Layer 7 of a small transformer language model trained on English Wikipedia (10 layers, counted from 0, width 64).
In attention head 1, each number of a token's query is one row of weights dot the token's vector x plus its bias. The head spreads its attention over the tokens so far by the softmax of query dot key.

Query weights of the head. A number n stands for (n - 500) times 0.00069.
q0 (bias -0.017): 511,564,594,476,539,582,392,535,367,416,405,467,409,518,453,491,474,572,544,489,494,511,518,451,522,567,524,500,540,650,354,566,416,497,461,539,451,525,517,444,561,556,482,554,401,433,487,630,504,532,613,439,472,475,433,530,548,524,483,458,509,424,432,424
q1 (bias 0.043): 517,488,555,659,475,342,473,371,523,468,435,541,519,525,390,601,430,498,402,449,372,449,461,536,580,397,662,460,724,534,263,694,334,683,511,583,508,412,416,442,560,618,392,567,623,281,342,456,563,441,553,407,298,478,392,554,497,522,580,621,544,479,509,525
q2 (bias -0.153): 471,309,309,528,438,438,353,686,681,245,299,478,448,496,338,633,631,642,782,723,274,675,395,403,332,527,406,318,518,445,267,621,442,414,516,461,457,617,429,680,525,346,610,694,707,493,786,419,484,372,499,545,562,361,433,404,268,709,633,403,580,593,450,641
q3 (bias -0.275): 423,273,372,396,320,504,537,486,509,291,449,421,361,421,504,484,757,719,605,446,571,533,406,363,611,679,409,479,457,454,589,621,453,609,506,426,582,429,551,679,523,564,716,649,602,447,558,581,418,383,407,558,440,304,384,402,381,571,318,433,430,465,513,449
q4 (bias -0.003): 507,541,509,460,484,373,500,366,544,575,562,439,486,539,462,562,485,572,303,594,533,364,453,463,412,472,506,552,424,479,351,582,427,551,628,360,539,516,406,504,560,517,534,608,441,496,480,426,504,660,453,548,426,520,516,618,773,536,446,454,600,496,618,499
q5 (bias 0.102): 396,488,536,666,695,515,526,420,401,463,550,582,458,587,526,596,460,396,424,404,623,429,548,333,491,497,453,630,749,617,455,459,529,545,255,514,548,475,404,823,572,604,611,433,525,455,335,412,506,434,480,428,269,468,517,572,616,452,505,560,564,531,496,349
q6 (bias -0.195): 627,386,315,301,361,599,597,678,670,539,495,422,363,281,627,277,634,625,456,678,715,583,635,453,336,552,519,320,500,473,564,305,366,444,520,477,504,592,730,466,549,269,690,613,653,739,442,822,498,640,424,557,764,453,589,370,349,606,468,366,197,394,514,253
q7 (bias -0.713): 269,170,280,89,203,209,494,546,381,306,413,339,410,371,823,51,888,843,459,736,703,785,369,156,307,783,497,343,478,295,646,492,345,702,604,220,475,570,952,479,597,215,626,921,658,642,628,880,256,526,669,650,696,494,276,276,354,866,237,134,263,443,548,301
q8 (bias -0.028): 354,360,698,433,529,527,528,544,470,445,484,688,510,448,561,627,329,553,575,298,623,621,298,448,486,545,627,704,456,455,604,536,720,361,591,523,480,369,447,390,569,438,486,470,338,261,455,512,484,466,482,598,586,533,543,680,384,422,450,334,506,604,803,549
q9 (bias 0.049): 546,491,551,674,317,653,505,318,695,440,864,432,468,476,327,329,527,555,480,464,448,770,518,487,525,503,540,524,675,418,536,710,785,482,492,477,685,509,436,362,332,491,470,524,322,689,406,459,566,448,409,494,392,451,642,328,458,463,610,560,462,573,431,478
q10 (bias 0.028): 629,486,424,402,512,748,630,634,713,515,343,419,370,626,517,631,485,641,529,376,405,581,554,509,497,314,406,545,378,584,532,361,574,524,727,333,396,510,368,758,595,596,778,504,704,212,517,499,635,471,383,360,668,481,576,518,316,447,649,548,418,503,307,466
q11 (bias 0.030): 396,459,815,616,477,414,454,422,611,528,471,446,415,405,594,449,448,704,300,385,692,632,268,516,380,603,628,549,602,555,624,700,552,363,434,620,398,250,248,346,548,527,376,648,369,445,495,563,568,528,376,473,488,475,571,638,558,421,163,437,630,441,501,478
q12 (bias 0.052): 442,507,572,531,621,580,654,405,509,436,563,553,434,494,665,554,428,509,582,532,717,505,410,540,289,590,554,552,495,425,428,450,502,428,421,508,394,530,512,590,679,398,453,460,191,350,525,348,350,407,434,612,552,441,451,496,431,529,495,537,635,648,472,470
q13 (bias 0.039): 585,321,485,644,395,657,453,379,640,524,509,433,477,359,381,374,716,329,482,437,662,522,752,705,508,590,621,428,555,457,427,607,533,490,497,588,820,799,354,634,308,278,459,488,478,580,548,477,641,339,338,462,566,493,449,377,428,371,513,724,567,431,592,609
q14 (bias -0.035): 475,441,548,377,547,397,507,561,529,592,458,476,475,328,871,506,448,672,507,480,657,595,504,592,473,486,504,546,464,430,470,508,549,253,415,588,310,541,443,516,493,498,365,434,429,611,541,616,407,494,617,496,564,578,509,335,589,395,393,410,718,461,447,554
q15 (bias -0.027): 489,237,775,574,187,511,192,497,603,434,328,618,709,630,541,254,505,538,493,495,540,699,569,407,408,480,257,542,749,572,713,546,317,578,455,510,593,499,549,511,497,552,492,643,191,512,586,498,607,350,513,356,294,342,397,530,424,587,403,544,536,739,793,628
q16 (bias -0.028): 522,472,448,469,637,388,495,544,459,602,519,458,420,461,813,532,532,702,406,691,432,455,321,681,516,336,548,308,366,726,546,423,497,489,448,506,215,526,577,549,415,472,431,527,650,508,490,615,478,726,595,423,621,440,271,589,519,474,537,438,721,501,443,626
q17 (bias 0.023): 394,470,635,516,446,442,339,659,638,608,386,502,465,354,686,528,346,643,445,644,467,545,333,556,323,522,365,613,494,560,734,490,265,467,610,659,549,519,413,668,588,497,371,429,345,561,596,576,546,541,522,436,701,529,526,550,519,469,311,461,681,536,601,437
q18 (bias 0.079): 542,714,459,403,686,588,687,613,888,363,494,418,317,649,659,559,547,632,394,634,407,678,406,508,526,350,653,439,268,530,363,686,607,502,535,621,454,582,339,720,618,459,488,462,389,391,526,423,452,524,183,532,574,420,654,588,477,512,374,452,442,420,502,287
q19 (bias 0.057): 489,629,397,610,687,682,550,615,411,349,499,758,616,566,502,490,378,475,465,381,361,426,311,317,468,472,662,544,448,575,424,557,345,560,485,363,297,414,723,424,554,646,615,568,589,333,373,321,648,507,591,496,277,497,320,576,389,636,786,350,557,733,496,658
q20 (bias 0.153): 450,405,437,628,406,719,325,417,696,496,443,460,461,616,430,462,553,515,459,573,477,649,281,641,468,392,382,406,624,623,582,378,189,632,410,698,536,594,550,814,516,540,500,499,441,463,576,458,437,477,301,474,425,242,474,444,463,584,421,656,492,314,446,567
q21 (bias -0.018): 613,431,452,506,449,622,356,533,599,495,260,272,600,341,527,492,446,572,557,726,315,784,652,744,188,297,436,433,511,448,627,474,243,583,743,447,518,536,310,720,583,329,609,388,525,978,511,421,530,471,545,285,733,385,329,402,234,371,613,528,463,237,336,716
q22 (bias 0.039): 405,396,513,340,713,607,574,380,443,471,431,689,574,582,710,391,380,412,548,748,639,761,343,441,508,616,529,408,667,560,581,510,309,595,498,517,474,407,745,664,558,444,379,417,389,585,468,535,215,608,456,688,405,381,400,496,408,544,608,413,701,423,557,409
q23 (bias -0.071): 475,416,725,504,224,504,387,631,279,520,494,595,593,548,498,495,505,471,645,395,486,701,554,531,541,585,305,311,565,313,720,375,523,601,620,311,697,524,568,447,376,660,505,513,694,607,406,481,579,390,763,307,525,631,607,373,607,391,480,539,363,486,569,476
q24 (bias -0.000): 475,481,197,422,705,477,619,368,558,406,432,380,582,493,491,653,542,622,464,660,568,375,477,600,582,478,589,456,485,634,410,674,332,575,428,771,459,763,511,669,377,345,553,566,607,193,487,485,413,459,229,489,404,605,412,406,556,612,282,537,615,357,587,325
q25 (bias -0.004): 485,549,461,492,680,512,550,627,552,345,627,495,505,664,658,384,422,657,308,677,558,663,356,486,482,451,633,541,446,618,610,448,346,441,443,588,349,486,556,502,516,397,460,583,203,407,490,508,296,758,441,438,438,534,420,486,458,543,325,392,566,502,606,328
q26 (bias 0.029): 454,673,397,578,588,650,610,358,764,480,894,402,265,504,483,332,503,593,481,482,774,355,384,319,463,405,726,566,555,451,219,654,672,470,463,622,412,402,221,266,505,379,466,639,591,564,341,355,524,411,341,686,464,415,396,459,346,426,721,591,505,644,218,497
q27 (bias -0.016): 364,593,467,510,489,550,368,676,450,509,514,460,195,612,391,686,375,543,585,527,298,321,347,286,511,424,540,619,400,451,549,416,634,638,567,467,339,268,705,278,735,774,744,390,760,180,628,439,676,440,789,621,412,577,572,739,476,635,590,332,242,525,495,635
q28 (bias -0.006): 349,476,492,407,680,305,543,447,490,422,554,226,491,702,361,628,527,433,519,702,652,493,475,344,436,595,479,594,400,599,426,742,429,766,381,566,423,752,541,448,685,570,516,666,473,178,417,550,302,475,407,558,436,878,658,486,640,638,324,275,379,431,373,398
q29 (bias -0.050): 553,409,509,608,425,552,619,465,570,556,555,61,300,436,496,386,583,672,386,484,740,361,469,299,201,497,434,708,512,707,432,698,533,703,434,482,337,557,431,607,616,589,595,422,594,361,476,515,549,492,310,395,555,673,435,567,426,458,450,455,540,455,197,557
q30 (bias -0.068): 643,471,426,298,636,404,531,770,318,415,243,444,663,244,656,720,587,583,595,542,497,575,465,472,528,423,467,560,286,599,383,402,456,198,566,482,552,692,488,579,499,385,610,321,737,841,333,834,466,573,502,189,809,554,420,612,431,576,604,389,574,353,384,418
q31 (bias 0.075): 494,523,461,456,526,714,725,639,624,505,254,524,535,223,769,547,428,787,507,381,642,376,398,791,420,366,444,640,381,507,570,517,490,235,470,593,520,428,424,568,410,449,279,367,460,477,591,582,600,446,528,447,456,243,257,527,437,439,378,512,605,584,413,498

Each question shows a short text with each token's key, already scaled and adjusted for position as the last token sees it. A number n stands for (n - 500) times 0.0031.

Then comes the last token's vector x. A number n stands for (n - 500) times 0.012.

0 " |": 493,559,439,181,490,533,390,570,473,439,570,419,419,432,545,456,547,450,406,531,434,576,521,560,412,447,437,528,408,452,566,525
1 " Sho": 494,491,474,226,505,495,332,586,537,509,588,503,538,469,580,550,535,551,481,471,458,601,528,549,417,505,470,450,475,532,548,489
2 "t": 459,543,439,298,487,527,376,621,494,502,580,506,466,438,554,499,521,534,470,483,486,514,523,565,457,520,504,482,500,556,548,528
3 " |": 497,528,471,175,494,550,369,557,527,426,566,447,459,356,530,415,540,425,427,575,381,495,544,542,408,468,470,592,457,458,528,495
4 " ": 521,562,527,227,511,508,381,596,504,409,538,456,469,355,615,457,550,524,413,488,377,581,525,583,413,475,435,577,469,480,618,499
x: 488,467,572,418,541,622,599,497,309,571,583,612,316,462,566,582,369,274,516,364,617,522,865,501,445,479,536,479,419,356,541,337,592,438,465,658,593,484,319,517,451,468,507,278,642,611,413,551,505,449,503,477,634,646,457,440,463,354,666,664,398,480,584,411
Which token does the last token look at most, and with what share of its attention? 0 " |", with about 70%

0 " round": 499,570,390,199,530,555,381,567,429,501,505,452,420,477,493,517,519,446,367,526,500,512,523,590,379,450,496,529,422,509,544,457
1 ",": 473,507,436,322,536,578,428,578,448,512,523,350,394,462,431,534,440,425,368,546,438,482,453,615,387,403,441,582,496,448,565,453
2 " which": 464,479,359,262,477,571,419,542,494,510,450,406,416,481,471,559,488,469,457,510,520,484,536,578,441,512,431,506,502,399,557,516
3 " in": 529,494,300,118,457,581,356,514,441,449,541,340,486,433,481,522,520,445,490,619,522,551,550,508,404,512,501,491,496,431,538,499
4 " turn": 515,483,363,203,498,602,388,538,482,528,509,475,454,479,429,578,489,479,475,528,527,489,471,542,397,521,503,526,522,511,490,484
x: 612,714,397,509,660,545,356,447,486,456,379,552,611,587,490,473,532,607,490,293,298,400,586,430,702,111,612,560,689,487,351,493,547,432,555,572,487,454,485,512,457,628,663,477,478,547,495,497,433,354,490,510,472,391,655,557,491,259,526,579,446,541,530,621
Which token does the last token look at most? 3 " in"

0 "|": 528,478,425,184,507,566,363,580,488,445,589,539,513,458,521,448,550,519,610,531,579,521,556,379,631,585,543,475,612,620,530,562
1 " ": 506,470,521,227,468,477,394,608,501,430,569,521,532,446,548,439,557,557,606,460,555,607,554,399,604,561,521,503,639,628,589,532
2 "1": 497,477,455,242,496,523,438,626,429,454,543,457,472,499,509,441,549,461,558,462,570,580,520,448,616,524,530,512,626,564,589,444
3 "9": 500,480,492,264,514,522,400,619,435,436,452,506,475,500,473,439,568,480,509,522,554,469,506,423,615,585,549,484,619,562,518,439
4 "9": 471,476,483,257,464,492,354,625,427,523,407,540,506,517,522,502,567,457,531,506,538,467,569,410,592,613,589,396,599,566,496,421
x: 338,429,554,670,468,610,470,491,546,685,590,554,431,796,488,433,420,528,321,516,617,559,222,627,547,531,501,528,564,739,514,575,555,390,334,573,544,440,300,537,371,549,305,346,385,466,378,547,566,442,365,455,459,529,468,521,541,537,537,599,694,482,436,459
Which two tokens does the last token look at most, in order? 0 "|", 4 "9"

0 "t": 502,495,490,297,531,533,396,598,522,511,466,482,458,437,453,523,459,504,483,522,479,488,597,569,433,522,501,526,512,431,523,476
1 " against": 464,546,448,287,506,558,389,535,502,422,527,340,443,403,387,532,460,425,418,644,489,476,576,574,408,473,457,591,512,403,480,472
2 " her": 535,548,478,339,460,542,449,568,546,461,534,344,515,461,388,556,414,423,402,591,535,510,592,574,422,440,495,590,445,346,467,475
3 " in": 501,519,388,197,462,588,367,537,461,417,550,336,509,376,426,529,485,402,443,675,507,492,540,508,443,489,520,557,520,445,497,463
4 " the": 525,548,453,293,501,561,421,562,506,486,557,372,481,449,375,508,437,416,462,610,570,493,560,533,501,484,519,594,511,444,459,463
x: 626,877,355,652,426,586,366,433,597,585,476,353,469,506,521,451,321,425,463,425,594,609,407,562,475,136,566,454,565,404,472,372,451,581,455,539,419,510,482,437,554,616,495,546,578,455,581,374,743,570,519,499,476,606,490,507,438,401,484,652,523,527,509,449
Which two tokens does the last token look at most, in order? 3 " in", 4 " the"

0 " against": 488,562,415,279,535,565,392,532,492,418,540,329,438,418,391,530,469,416,412,640,494,481,556,574,410,456,464,587,500,411,481,488
1 " her": 484,559,459,329,450,544,449,566,537,465,544,338,506,472,389,552,418,414,392,590,532,516,569,578,422,427,502,589,434,359,461,480
2 " in": 466,531,374,191,478,593,369,535,455,420,553,329,503,380,426,525,486,395,438,674,502,490,532,511,439,481,526,558,516,448,496,465
3 " the": 514,554,441,288,478,563,422,561,499,489,558,369,474,453,376,507,438,411,454,607,565,491,549,538,497,475,522,593,506,445,459,465
4 " tournament": 536,510,372,209,460,577,404,551,434,468,531,436,477,475,467,470,501,428,413,546,533,451,490,540,463,448,545,587,490,503,519,494
x: 614,671,332,457,592,538,306,365,426,623,527,416,615,498,426,333,290,610,425,382,431,305,602,515,709,300,721,608,520,396,452,424,628,498,517,572,433,520,363,424,526,670,523,273,514,531,389,518,666,413,590,496,393,609,483,480,548,560,572,753,514,511,521,563
Which token does the last token look at most? 2 " in"

0 " |": 493,559,439,181,490,533,390,570,473,439,570,419,419,432,545,456,547,450,406,531,434,576,521,560,412,447,437,528,408,452,566,525
1 " ": 489,570,483,217,458,505,398,609,461,468,553,446,426,457,599,483,510,517,409,422,425,660,469,609,411,435,447,512,440,496,638,499
2 "4": 502,592,446,231,500,586,400,635,407,501,514,418,375,501,518,515,467,435,488,430,504,602,489,584,467,445,456,482,518,484,581,432
3 "th": 491,519,468,332,492,545,396,616,435,629,482,460,414,562,526,601,476,456,376,439,478,553,515,629,451,453,484,391,464,474,435,409
4 " |": 484,523,478,202,509,556,351,566,486,549,470,487,441,466,488,528,464,393,368,522,420,506,527,596,372,438,507,507,440,457,438,414
x: 559,594,603,498,446,562,525,429,465,761,454,537,397,532,492,393,207,334,363,317,496,481,643,483,618,468,396,457,554,597,608,294,556,618,490,373,550,486,357,521,455,675,616,352,598,662,374,566,559,576,529,424,577,524,522,506,651,285,597,491,448,440,518,443
Which token does the last token look at most, and with what share of its attention? 0 " |", with about 40%

0 " to": 474,524,425,295,499,545,396,552,515,394,605,362,449,438,404,570,477,435,474,593,514,554,500,566,484,467,445,577,497,436,552,498
1 " their": 500,570,379,253,460,544,420,545,490,475,607,384,496,458,398,472,478,422,484,602,560,587,534,513,444,478,562,571,451,464,484,502
2 " not": 494,531,385,293,493,547,397,570,452,505,559,399,514,488,415,487,448,388,541,583,540,566,522,476,520,500,592,525,513,522,488,486
3 " having": 510,527,378,267,473,573,413,575,518,496,473,438,417,482,447,529,482,457,489,540,541,530,546,572,424,536,494,530,497,415,556,499
4 " a": 539,518,424,280,516,548,420,596,476,464,532,350,425,454,426,500,485,454,477,545,517,593,564,598,472,506,474,548,522,427,584,450
x: 677,730,454,624,350,491,544,574,647,513,565,396,447,487,504,459,313,317,596,424,422,626,510,570,488,32,573,525,527,469,506,516,520,480,518,636,575,493,322,435,555,380,525,672,469,536,390,446,618,569,448,511,566,525,459,594,382,322,549,689,466,400,506,526
Which token does the last token look at most? 1 " their"

0 " still": 508,509,305,278,520,615,429,554,428,543,495,350,452,522,404,572,486,432,431,575,556,524,566,533,442,450,543,513,463,445,496,503
1 " due": 491,515,344,197,460,569,412,567,461,508,554,409,479,526,443,525,506,467,524,548,559,630,518,486,438,512,582,482,489,518,549,538
2 " to": 524,503,372,258,472,583,419,558,478,482,595,371,462,505,424,546,479,437,553,565,550,630,527,500,487,510,547,497,459,448,583,556
3 " the": 530,537,408,233,486,557,410,554,495,505,593,384,467,465,416,459,479,471,549,566,570,601,561,505,493,517,535,555,489,464,525,534
4 " ": 518,488,485,178,539,507,371,548,494,525,532,474,575,464,477,507,474,511,544,566,532,615,508,438,495,542,612,540,522,552,468,512
x: 474,582,284,686,569,743,564,390,449,443,487,555,512,590,408,616,306,334,583,506,526,523,740,649,579,399,532,314,415,526,464,575,414,512,512,732,499,504,478,617,551,467,591,468,586,459,573,489,477,450,373,349,521,456,621,405,321,337,537,720,389,416,541,336
Which token does the last token look at most? 2 " to"

0 "pp": 472,519,496,300,536,521,417,606,475,512,449,347,438,460,391,494,401,425,371,508,413,500,556,644,383,416,499,564,484,424,551,415
1 "el": 463,483,518,248,531,503,385,572,510,479,427,388,477,398,426,431,459,435,429,593,398,413,645,575,408,488,534,598,524,417,528,406
2 " offers": 498,547,425,275,481,555,414,560,486,459,523,379,446,480,398,472,441,417,448,525,516,539,519,552,419,465,504,573,475,435,597,495
3 " to": 529,519,435,274,512,539,379,554,516,430,579,346,467,476,394,542,452,431,487,548,531,612,554,559,460,476,462,541,456,408,603,497
4 " buy": 495,520,462,262,491,562,372,565,478,493,557,379,478,468,366,507,458,441,487,534,529,534,522,502,446,490,500,572,507,484,527,466
x: 429,738,388,690,592,598,464,641,360,661,369,369,596,450,380,582,402,503,463,488,323,593,612,383,559,310,483,611,556,522,473,529,539,390,458,556,622,353,340,418,489,553,533,596,596,543,331,266,606,429,540,575,545,530,590,532,490,281,569,481,294,593,553,605
Which token does the last token look at most, and with what share of its attention? 2 " offers", with about 30%

0 " get": 512,542,345,257,497,581,390,569,478,534,454,488,453,470,444,596,520,491,493,550,546,508,547,509,392,572,542,482,435,422,464,448
1 " in": 491,538,340,180,503,584,347,558,438,462,519,363,477,397,426,551,503,450,483,639,540,546,559,484,389,522,537,524,475,413,503,452
2 " line": 484,510,431,215,504,559,371,557,479,529,507,470,496,506,444,600,474,501,427,519,564,501,552,508,431,420,534,525,458,523,489,504
3 " at": 527,509,412,213,531,583,370,547,525,471,535,451,495,422,416,520,477,467,523,554,565,540,540,463,403,505,540,516,479,421,467,490
4 " the": 508,570,429,256,511,562,371,561,527,501,589,440,460,442,400,514,474,479,535,554,613,549,565,512,459,496,495,570,506,487,466,490
x: 612,892,369,637,521,649,382,440,497,543,540,376,479,482,604,441,324,596,436,539,517,601,496,531,343,143,432,466,542,444,511,476,457,625,464,531,452,443,414,463,525,543,602,585,452,373,541,373,671,527,603,532,433,499,582,694,458,283,475,527,482,543,470,489
Which token does the last token look at most, and with what share of its attention? 1 " in", with about 30%